Layer 5 of a small transformer language model trained on English Wikipedia (10 layers, counted from 0, width 128). Numbers have three digits each and are written without spaces.
A neuron's activation on a vector x is SiLU(gate . x) times (in . x), where the dot is the dot product.
The model reads these tokens: " for" "e" "ign" " pol" "ic" "y" " of" " the" " D" "omin" "ican" " Rep" "ublic" " along" " the" " P" "resident" "," " in"

The vector x that enters this layer's MLP at each token. A number n stands for (n - 500) times 0.011.
0 " for": 603571479395471552515342569548393534555576548335452627610530464506453446511461465400530512446548272492436548547453504520417483684505405440469500492554457477443466467468504399504533530486640479527434592573419482453554459582500573505424462570430512598510461510261536477395524559478501448536454509525313445480504511546364458469614478419385490464472720559525446620543469598564592486457433
1 "e": 559563449626520608515494580501400527653469575516411654718485431510522405559557597577561558515502475514548525491737493328444433486561566365401595533463571439565535484396398467480592401507505518538423644501657522650511486597450513561481431440266392600549582442377476591557571519603328579652547572488430616474390523511325452521505476559439530566623509505491366458634483573586553440576509
2 "ign": 389441511610418498551595597468543409353519370411472616807425470529517518551507455485481563473576425512560545387543602319513507449542471438424528507491545686499519509379485515631470621547539519486574485529473488600509558555551458517465490475398417535506551604336383425496629520536498522495495425682406399439472472544304506537668486481451542473510629531503581451476475570511618541490493
3 " pol": 564641558469549442367609471572480528568506595443494454552523510508395486423462492507567513617490419460503536494571759324686454372433598688403537497561389493544398447523447441447435724556514511535525571624568573586563386434407474506485539328435611602578511523390300502378532653439556542428572606444583380385459579458319509494425403648400508442545536680475534513290540431535567405523385
4 "ic": 613436475509483535177585536579440508400495546502324549656572665530513305327542450564655514540524533509463498464536631601626540562431498675457483526395439551417392468433539373427541578585554559685491517509554490607515406366436407527497394521595477469474495641460449325557652572447488466568560474395538535485441608483300560469425367431404628592313410482457509467422464537536538470514414
5 "y": 464506480550447519400459534563570494455470560441542580736585542526492424471553551547501637360406536585420415488539421490454519389519437598497570520533388561462426539486520425676576550466580646565578313445641505516472460477469551478473481443395517424530511464371577469395637524478465400620578491429389482479531360575271389385459486459620536545389560480460554475521613491451452544497711
6 " of": 494588432435564583516408480439450469433573513564398521636513529521416500407525383412445509378602361566429465474497533494488539591557449488565548540473432491525526504494501425562531523555670444501468500605492465504563503557487631526493507467431615527503485480251500449401503549534488509521470471561353457401441514544291512531474496488550498552497781549518569458501450557522537478492484
7 " the": 519486447530523538486414489529438512489558518399444531440519449507486457439519355472505486414543410473483496525516597500409513473612489549544562619509582474492515488463496470485544558508587479520564552524497526515540507529512672641496576466466543525456461554223530510461512550554471518460453461541449457410456543542319457456556517533465494568501853483544531436505504435472506496516498
8 " D": 467438654479547454321565402477387437489482456449499595388451579493450470524451525442449468541491398573608451527442505359562515471539534628565453626436528470538500361438513530455456536511508542594472509566492510610654541503499472568417503597484449499497447446356596465512494544509384495484438530479535507520493509479193419518543586553464520438550507538522548503397558484479498507569428
9 "omin": 545625516417383436343499392396446534419545488546478482435331513485396576469466591391607386531585659610606583430596526492578457433332505704544450484502506474624478405445457491585437463572634460471567593406395512674543432398518580541494601527708387500581464542439488316567468438571292480539511473328612530537677539499415569360627519503527633404675467512526539524378514523624485457493348
10 "ican": 545439454556549498040469532574462524357468557399475469615471608487538461531567575488590426510577652563496469623494540578451432522280482622529491613447457622563384493387355507528535491461587545637652445537464391493469457611500513539622524460415312488593576474403414421551629501437438435472573558556450553524541399602275485258542512408478469459483620472498408406542507369477511472479525
11 " Rep": 416528570478505642293489344389339433563459271372501484433486486458474435478520602443446514674531687465654532596463565528607489404384590577479566552539345541600341453448449606588648459488507537592550455571500466572550547452468506553506422332411466638589361382374573522479632635451458551498484537554485455510523389474345584502540402665555510458462591486516465477450591566517619524505560
12 "ublic": 526396470546449620373375384380385514488397423429530374683505705486480467468442532398726574580587599654531534506439488503608503548225359712452553558540517667384447508438468549480498527595425601552687407376482451501463451532433598580376510531506484530639519433392530469523632475551525494580544453477469473522566575547415384432583502602642564605482513421468525452478504492527580539585413
13 " along": 553594439436637583429458522464367601583470410483486503605752566497534589542456391429504418529477494576530547582565502463660593480335722503626463561507578650503612514501495457531425493488434514624333327558498481560529490497423559440501462463521618544564460504325425606477607418445628604562451599451485427454502413494351618503516410620457607569462648451515413424554490557602547521528379
14 " the": 547416460528508452562372485520434538504526467413478519438544443492524392420523420474482455447530524511531551499574589486409575458543492523491508584514576531449543517469532487473500532486576476500552537512448530516511508526515635604494593476567569475448480556222578538481521526460482534478492460507488516444449553513315468418546569496524508571509859494535532431476459403464526517541587
15 " P": 464526652477519506292556484419369435513517414471464486389513453486520477456408575494457490505512545540424553684473519449439460376494506622442473552430483458449494338466492513639549384489435586536548417557459579522633506457488518507594454538465494540617432510405449444554500496430397532588500484554526500560491476458183538488539520516451477448487605530468520479443568507495631515515604
16 "resident": 462492521539419429421481531435489464491413627391475325647521506506465515425588479452592441586611513507514543402364526539563541344409397709531423669539460562597325467555420485408395517547562558474595405329418398620448397517408522487418511532538494596679561444412282488523559469469358547658504461441492456471538526439300462259627507722507523511546567574417478536370537567541410506553492
17 ",": 525456475511598475352530415474450490545479505506530484625574530492499538432612523526534521586622430496491483595556445463575528475442404534490440587432565549597511535498555508512484510607478468494419553583461410478514503474445501512519489545584517440601541462243564501528538514442519543611441527468522437666525398481263476429549470523494584574378609542368348386478508468537439490511566
18 " in": 510610508408633501562439651418333541555539574526415480703548590497481513528541586425531527661565562523498485548487372495586520526471679520454474483533638541538516492545523465529455455491654420495409586548352550495547480520423464449471542428458517472451397438257573495382536514555495441602523516413403519566517516499365513444527520497458496496520626416473439548464447425555550511563447

Each question shows the input weights of one neuron of the MLP. A number n stands for (n - 500) times 0.0012.

n161 gate: 467573331537654503582527402336506497476593437431403414537383467511606438451500467437455468603452403429560453454440331662497610675424447360415656340527426573384467596772527705636416551494669733335551512602554556527281627518324450448465420491491589367407638527505512506437479354443580450415382407556506383599536614582512561427553633427546491458538506397289359634564698509541521751670598
n161 in: 513477545486515538640467472359445563556505417656330602433419401437403441443387464434462303411598505441392520576486571410406439456453532498429313558613652544541573382538565564557391600510562472571608687510508596387580357437477433424567530457546580468470500354531483476291416626536542625457537668550472389573415531473552607367507536536474527643436444472528666408569446662574578530533410
On which token does it fire most? 18 " in"

n83 gate: 566547463395473667582495577579443428519427487438378385459561549597350572497624519416615526557379394548416532555438481618484620521408646555470435557627353632473376560601428313489533487585457455524328451573505534444682555567571608429386372582554494458608269261502479736586565514487569526337476363561566416505529467664584607475450486584558440456531592500423346462521676564495473585631436
n83 in: 555535444407481684589520532590606466475473397389530459412423438566505387432512545498579507609387529445453435609530611473483593431428546483349498490601653615383593472512485360467721615529318445525441495517471558485687440620659666644432374579545460440622422403571469696495574592423548469493536461621537544505519462613512547520560527468530699495531545515472625375569490481500534531535485
On which token does it fire most, and how strongly? 13 " along", at about 2.5

n217 gate: 484543629421600513530522454518451522507493401556642442390383434546454576525491332450586513407621414568632485515431468434421365485651431511498565446408475502459520394593564493391428475601440452455473521383509623520714573534489485468511473548484700493489532460456606450442328526496467478486380516540523495387478493436465454546401505471477457377647478634571478530430500456350453511468334
n217 in: 505475505417488529411476470465500471424284588363419394392588618556591505428495458490460519456425380462388419339644613557557644479481603519355507530439502398510505463350594256578573617567471569573398483564471543590650475527520507567421696409621318483605537476492500561432611404491495617468471468478498468365534548581538423359588483594530408532387360441532502520529527505476466548634518
On which token does it fire most, and how strongly? 8 " D", at about 2.1

n9 gate: 567454426503461463623365622344596337441468564551444521533370409752449467563370382340409533422537445536489583569485655519482497611495513410414532229420463638376590509575476687459549571414421592545402430503556620368288444598573495546440579532436508539492600547585523526473567489472487531449432516607333370463432382440498387621612471444486592551436608631595442430549430330469412573586500
n9 in: 414397451426537533500498562304545488543498458587576421462505561589426623500469581370386520559559521445538596493655486620399489434438600562407528588545472462323404479467535591541588498475535584582345466474608491493495559645262440533602549593531548627430622535465468383592543559409358511509512409502512460297465561498523536445484469398514570628552457514371566369530407635521488572595572
On which two tokens does it fire most, strongest first? 2 "ign", 6 " of"

n254 gate: 352573470429488604500646491458515500419287417542653438427304614395443672479552618461421353358530468605411322358440524467468552593526424578485437437375527588573512624455594409423552551512518564452429515715330623509397524577663520781456518642428598362610293659632405629527596469503473587316606589453345374596627635538603563588693602611408465636569552470585360485497424532567590450567524
n254 in: 456527583638388691563476445402422438380562597403473463459518524612590436525464424519206357446567513516524587607533470516529526343484524463590557571608439533467570383538700495688564428505460510430465514454465598320503437446503437348574433489663503389497464468535578391438598360424447545476590774484536419300441386466447380595326443508583458544415597427632573673524596431482346447541550
On which token does it fire most, and how strongly? 1 "e", at about 0.48

n19 gate: 483423572506641599574662554560550447420596434351370647491665231585520256480399370557463366306563588679368503596386457594587356410558520522423470246470388598466589447570281530725473322649484593421566537570365578523580416540463510436487543637523524507414628448712676646417550565337578490497265490804537417600234422481484637580474473420517462373354455437611550490571500399374573722450615
n19 in: 433403463618764413529393512694506468433678529558348520511369386398424601533527418494400397488618571460425330562558581447460447497613523522550523287584621518544413413412400586518518563497537552633543547567494548506539395653421596503432497711418562580540453463629408508384354569317623585596500373460697384503405724593474579424670707488476528497497595485580520527807565549483491457336500
On which token does it fire most? 2 "ign"

n165 gate: 500578476386394583727521562625442509494571417359327637352347438545506500484397562379457562345408512376736488646462491500548654482467316399454361590503457378388506704472649409421487460452606517546543613509399689711553575531525653581521482497491321316402441688495743535478512529526721416642315543606562518503567513374631603385485621404478645522542610475384500584614566303458577452590522
n165 in: 464391421641594461590485781479414414476566690304554350534561575360407470442440659491464529395441500427589642569401643567593379529572383610479631638375444430597574592512309415390537328383538464295645473497553480500420461447461523644547576482407552468473491614524733434622488559410424599377512550582539321452727417613500515398651611512479448440619656557570494727425524497416539283464479
Its three highest activations, in order, are on tokens 14 " the", 7 " the", 0 " for"

n107 gate: 534397565577435565482493383420417341493434489448498522604529439448523486532505382511507511539381473443453478491474636434674570461476460583502439539572446525411493318564547417546479572456338667509388404498540586507472475473500524589496404468377502549567489405598432474363559570600571388448516549564450489477578574333393448575482418657571539577455360498514543445428493518401464596514639
n107 in: 419521505640449394346619476605547567584549466448503454568462448471516431484476581529505552503601380607492604450520414392452450472563627430516562396521441542587508484396482648508396557581656754513619568529490422608450542410516528487622518409344405434477611459723445495528463360397584447685561461434545697560523433485487424416424477542513532445585254576532484529450637630614453531314463
Its three highest activations, in order, are on tokens 5 "y", 3 " pol", 16 "resident"

n244 gate: 480513487377642396595571513530581468523422523516418719078408634575549550227596392444533384543617394490477522462360605268570679329392458377359533401461510261569425413598648527567604497401677515591558523471448497526600444497247522648474519434448480558526334683583497591389559459365606611451349584561493471670429510494559622500506415467260299381452323589497314540446510677481467606480423
n244 in: 331488432519477350552612588415569489468349304457485543549661538348541604394521383468512506369592384528463351617453717515469581444497548587500480579483414630553583487465591444272348463605588333549434620431448460632531497523488551547457423407581456486566432480419539591275448410459679472590383365454462552552589565568373669491460491433524475278649606541468390576520456258257572634348470
Its three highest activations, in order, are on tokens 3 " pol", 8 " D", 1 "e"

n262 gate: 474468583555552598427633521386653514538369615407387360473523375473459500376638453465629361386477517406486446531403448568480458635517497346503404625457454491635353520576437462396392474559520662445540653523728650491350579500158497494423592442742538489555606725536684542373360482492434393561329491566626546610509524506479488441616611512512447494369318544468555409579553654613405480544491
n262 in: 464469557617660404477447472462641370538348364513584622567574396528541438526428365393564522643402619473485463517524477544493349451561284478556556464407452531559633610459649631565461540547395505427387562429510463487417505482342473464522537640373616361513690398529585481649541471505366520561465420600538412533477526488448523597507660490601563462285576388469419518596636460463447498436541
On which two tokens does it fire most, strongest first? 17 ",", 3 " pol"

n266 gate: 693424497429551551562500687479476287287339463684277513326493534443603465333632269637600218410544466574568573744422640656600414477421319616321531500514432646507490585531406566637359629503678513599642441483490483585425469429348550424513608565555608450558479540755612484364679458432561553366500585409465398616439461637670479390400438500294556648364348479566647455440417621513408624597221
n266 in: 497407361586485292417409324485556648506459301568612445486451515422447602491431589456485585524518330512526609387620544321537452369346673526349594704509512542366518586512514611428445669388607588506500446468456626628387491503450437696566535509305317627447554529510401514336550479361520480515439482549545532415483488666534464390532538740353528352667582414449582333374598393474453543449254
On which token does it fire most? 12 "ublic"

n130 gate: 417396578489350567677459470669718474468418430526521609464603488575512363509376391488612534556665357251369631692592462503454599503616494489479661547587561500450459552506514310605729451623411527526474556436419406593522497483412640518420506476509372563340337506560506483357447461398601420568517375448299591544595377503610320441583738526387477556571407565473515604364559443380552385580339
n130 in: 484700492492503450393532624497728511476529611609455516445503415573425378541535495596334505521476573430511409559515351662433569441397560549607569693343340543600381437548448630514522582640552532662429654484426425595566495590489440508636529420468603526452630513452595469524559569462563541358364550558430497516379615622402352513596497607408572554475644537441630481495449589243564505599568
On which two tokens does it fire most, strongest first? 7 " the", 0 " for"

n72 gate: 513510441337463381348484611430466587484497410328641491346469497644361324372440576535636494557537454420428570385530453354549618442533534606528422453491311439576438591509370334445732668445448614431506471591382390547554418624472567614359676481553353580815443543621557659634613555491429518412651407571383631503562407695699481513497453535542512509602182670440384573476579435561619432592391
n72 in: 392660533654645551446444325408523568469586480586365625462371497507577552539441549571431393469608502398381421422563464551720478576451522515380470569599520482500477453594430588336510530517515483589518497599518532417515505523416398620629492492385376393316544517540419624503556634519597522495625593483497452360605466394471649328554653513715498490465424472508371513502503348545404515538456
Its three highest activations, in order, are on tokens 3 " pol", 10 "ican", 11 " Rep"

n225 gate: 385338417402427379503485500634396530377497470503480650481579398484415663477474405462477459446568413411545631454645533497352625539689572468510525390477533588415530554576443446419479497240530410533427461503513505437427497513390436364366440469475702500384552458512554461411515379404325505600525435483533518503349398436529503444490520556376341392500556482621427461505449460446495697338516
n225 in: 424692425472484567535427448555578527516503597287549468452534527401481409348547454497628516604256606505478432523449503662668547553461641578584522505689465406295527419541575530564606457487420412592444434562441592538586402575486513560630329617609357458565451404469380518621592724411577545552473524527363500332447494545462516385555421476583552372494521402604554366348448362574360540432627
On which two tokens does it fire most, strongest first? 14 " the", 13 " along"

n146 gate: 549445250366652605500446635509644375494515452461485503457503591467476559306699503373527523321494417529539500608445503362438532561459527448439527633470554445497446788630494396404584425423539503521284479422329385650315436736448524527317399482385478308503380512431392500404579478477509570442358449773518470419631410532574524543624458430325485430332520509629572503576427542373689583597592
n146 in: 520637408527344497517539606349579793619458494514517406667450681425520503589323531452517465557567691489427640508623314466492378579492707693673593523548330606434503572466286460653355615373464442396553469376430519469438562391486423463533575523455503569556408497415410500511636523463428347421312494544477506523486619547511426517558429387546383679580598463460514491383412464530455395489491
On which two tokens does it fire most, strongest first? 13 " along", 2 "ign"

n16 gate: 407510483410421400389620497584448535566457605292578488337642593442561567278584646462386495523537483453522385498293430475376543464451512490492442533385446513690515524485495454387435512527502479547520602485438424525548379505500527465495394510545329412600543441582510531600382619502626502487544435401452467447505647583588548475576387367464517482776563445500595510505652399449400586543567
n16 in: 451322421408541386522337413406466394414517536517453522408455463460419537336621525564601580601546486452437403509577739646305625557479490427407593522546529555488599571532490555360384478479498393446493490363398419531366569599392562488560469566480468524447577510492401470549392452436553469517543638469547405571565625519526500601490495429520578466559363647440454552479314416510602666502500
On which two tokens does it fire most, strongest first? 5 "y", 13 " along"

n98 gate: 539513563449462646693389639397443342497503592500375541443432628488577607445419490449461632336696366391471612515494800613360629587645603571397484622522547451426693520490613425601549437404660625398440545681452469585644542648596656468313560740510416484642464356508537588573321348533550370615434506419484446490409349460687506529236561340458313410533518625390503410654561434575519538548357
n98 in: 462405653619672383492495579457484624258583585481460453571570519443422410380354470468667415570444495351407461490357647546422634534627403435406591500319519402587330479594566546440627511623737557396604421495609516527492495511414544365445658516479620552481492513480485410399492530460600482497500481463432521524817484529395484470542462535484443500581456449440308478516535553565628534451473
On which token does it fire most? 0 " for"

n318 gate: 815566679436449555582422460369471664552484380591490551283443448473713414536487516575539347533335592414322535710494513477399563440635363440549529650481494659576506480526599500443410429475590442568352635422578465445615677738497500284500385748552480353452474392686719544315549483497561582503375535580428588393526623525601546562265572389454309474493390605526464444595385401313487701533387
n318 in: 494466492529576582514503321572525571453368355563348484448624481475581382517254322331589640383607538524522422434558528511605654516628535295575506453475399391550566532425489500506764467508372600577391545673566484541347456347525457539268459533406478581489366457439657513585470414578484524558549361443480574395391511543561583461583503475593460447529425375273549564524545560573522492322573
On which two tokens does it fire most, strongest first? 10 "ican", 18 " in"

n234 gate: 514384555447492431570303263582636409486422544439634629489505514641461557500475607497346471663519464336397652484399520602424511549670492581668341391358500381599500557564511650509661373478390542478492415558550505514452419611433440542571352444531500377428523637657422556544475532710393557472336392366528584467536534522505424469573438472506532691529368450525369396605438475601300541531537
n234 in: 572665541461614596475552413469497465636638404522475457529400530429506494289408400730339386389418581508547487386529423444650577559620470543583445572616606351478549563627557435562503629411723449470369548533420417661484572317422505417484481483544402443316363549437516439398475543547495476397364410457634384781541500489597561567470470483511513597462399628660486422428534457511516671497379
On which token does it fire most? 10 "ican"

n236 gate: 422591471457703455646458334461705478617838420500561636555352597459649454566484445432390241500439475440279472698301477640441429612431462444678471484522579484341736503758535480273556407472443515426481696651554679583559532487532500325450535487632388459516294500468460722462345557521532394435453570503350619404506427365573519591613545419484584451473478468582561568740461465422468547552405
n236 in: 573710420520611508500425544633436505641535500674570426523479516485443321585680560589411508719727518379412346435536446535584549659430505492468511587487495631576505533473500347583406441500466525741564500530439445551497473628598550481463572451530590518511432569597668297583492695467418476478487473381475610476697354503513682584545538457519575560486544381374433639552582410484578513497582
On which token does it fire most? 18 " in"

n88 gate: 558620490597735523439599691508568492463510458683361534448480608396415492369373471587495354363568361400333548477465526426421581525627407432497534590565487356537568576442446473513373510390753537550469511476299497671508489419550590653436443629542476485539476477496604573471505587579423403516428565438516458550534632536474468392551326437420520445412348450556406487482574503692542513407422
n88 in: 497510500450500367399508526635583517535487335525394406441488593602419518444472495616579452561373670520555414573589485599453388415539490408551646505508495628485415540311391523374497468443602331470505464400310502532476492572568500467419646553598356648442561374469548495608591406422441590485522393525482560452306583652506393431488586652410519447418534404467440380549383589547533530617379
On which two tokens does it fire most, strongest first? 9 "omin", 4 "ic"

n57 gate: 568548215341683588473465401649664445364541459421648567475486521649399503470667616494545455545480514474538500577528571691575565672426639397539432479456448389366342690402549569461561412486564462336509614562512615415265613541738578432411578473482497538421428488597611573400556622353523340580335602480369585438404403494582658592431497355581579512537443518377535422526384555486529393458368
n57 in: 462503492485388516592452669497621617644524519521346500515555530552644448462435419454457596419519447674545571632505551445545557495607392531373478416599479593590631495487548314577542444605489651479548366516693327559472378500351742535542635584505371276350462553452461552495370313543646471605608332519407481473566530448482497467490489462489443516531456565445425732424590524482532614628467
On which token does it fire most, and how strongly? 0 " for", at about 0.62

n240 gate: 455673352408573362346488401524706567384521430415420506456632411568387434317506450432402534542263477434532494582436370309411702537537477603663521562471503452542418549663445350470594509468633321573553461476562523444460559497316532369665616376459584269485566590635528466444411430561619626660520538529652544335424612422538402444491491316383384559488531518416562369434569520451438523696641
n240 in: 472517457518543462530410647661454503497514840645456338590334527440340634497322486497767505420549387586579508392508492583441547630516433701470588340511495377514397587426519558430613533599589625445457478424530393489453475527508561649484500717519545564505606395560389547574401497531414330437398565301472522497497520497467412365444569404441550608526323519408413517466517481553486519528511
On which token does it fire most? 11 " Rep"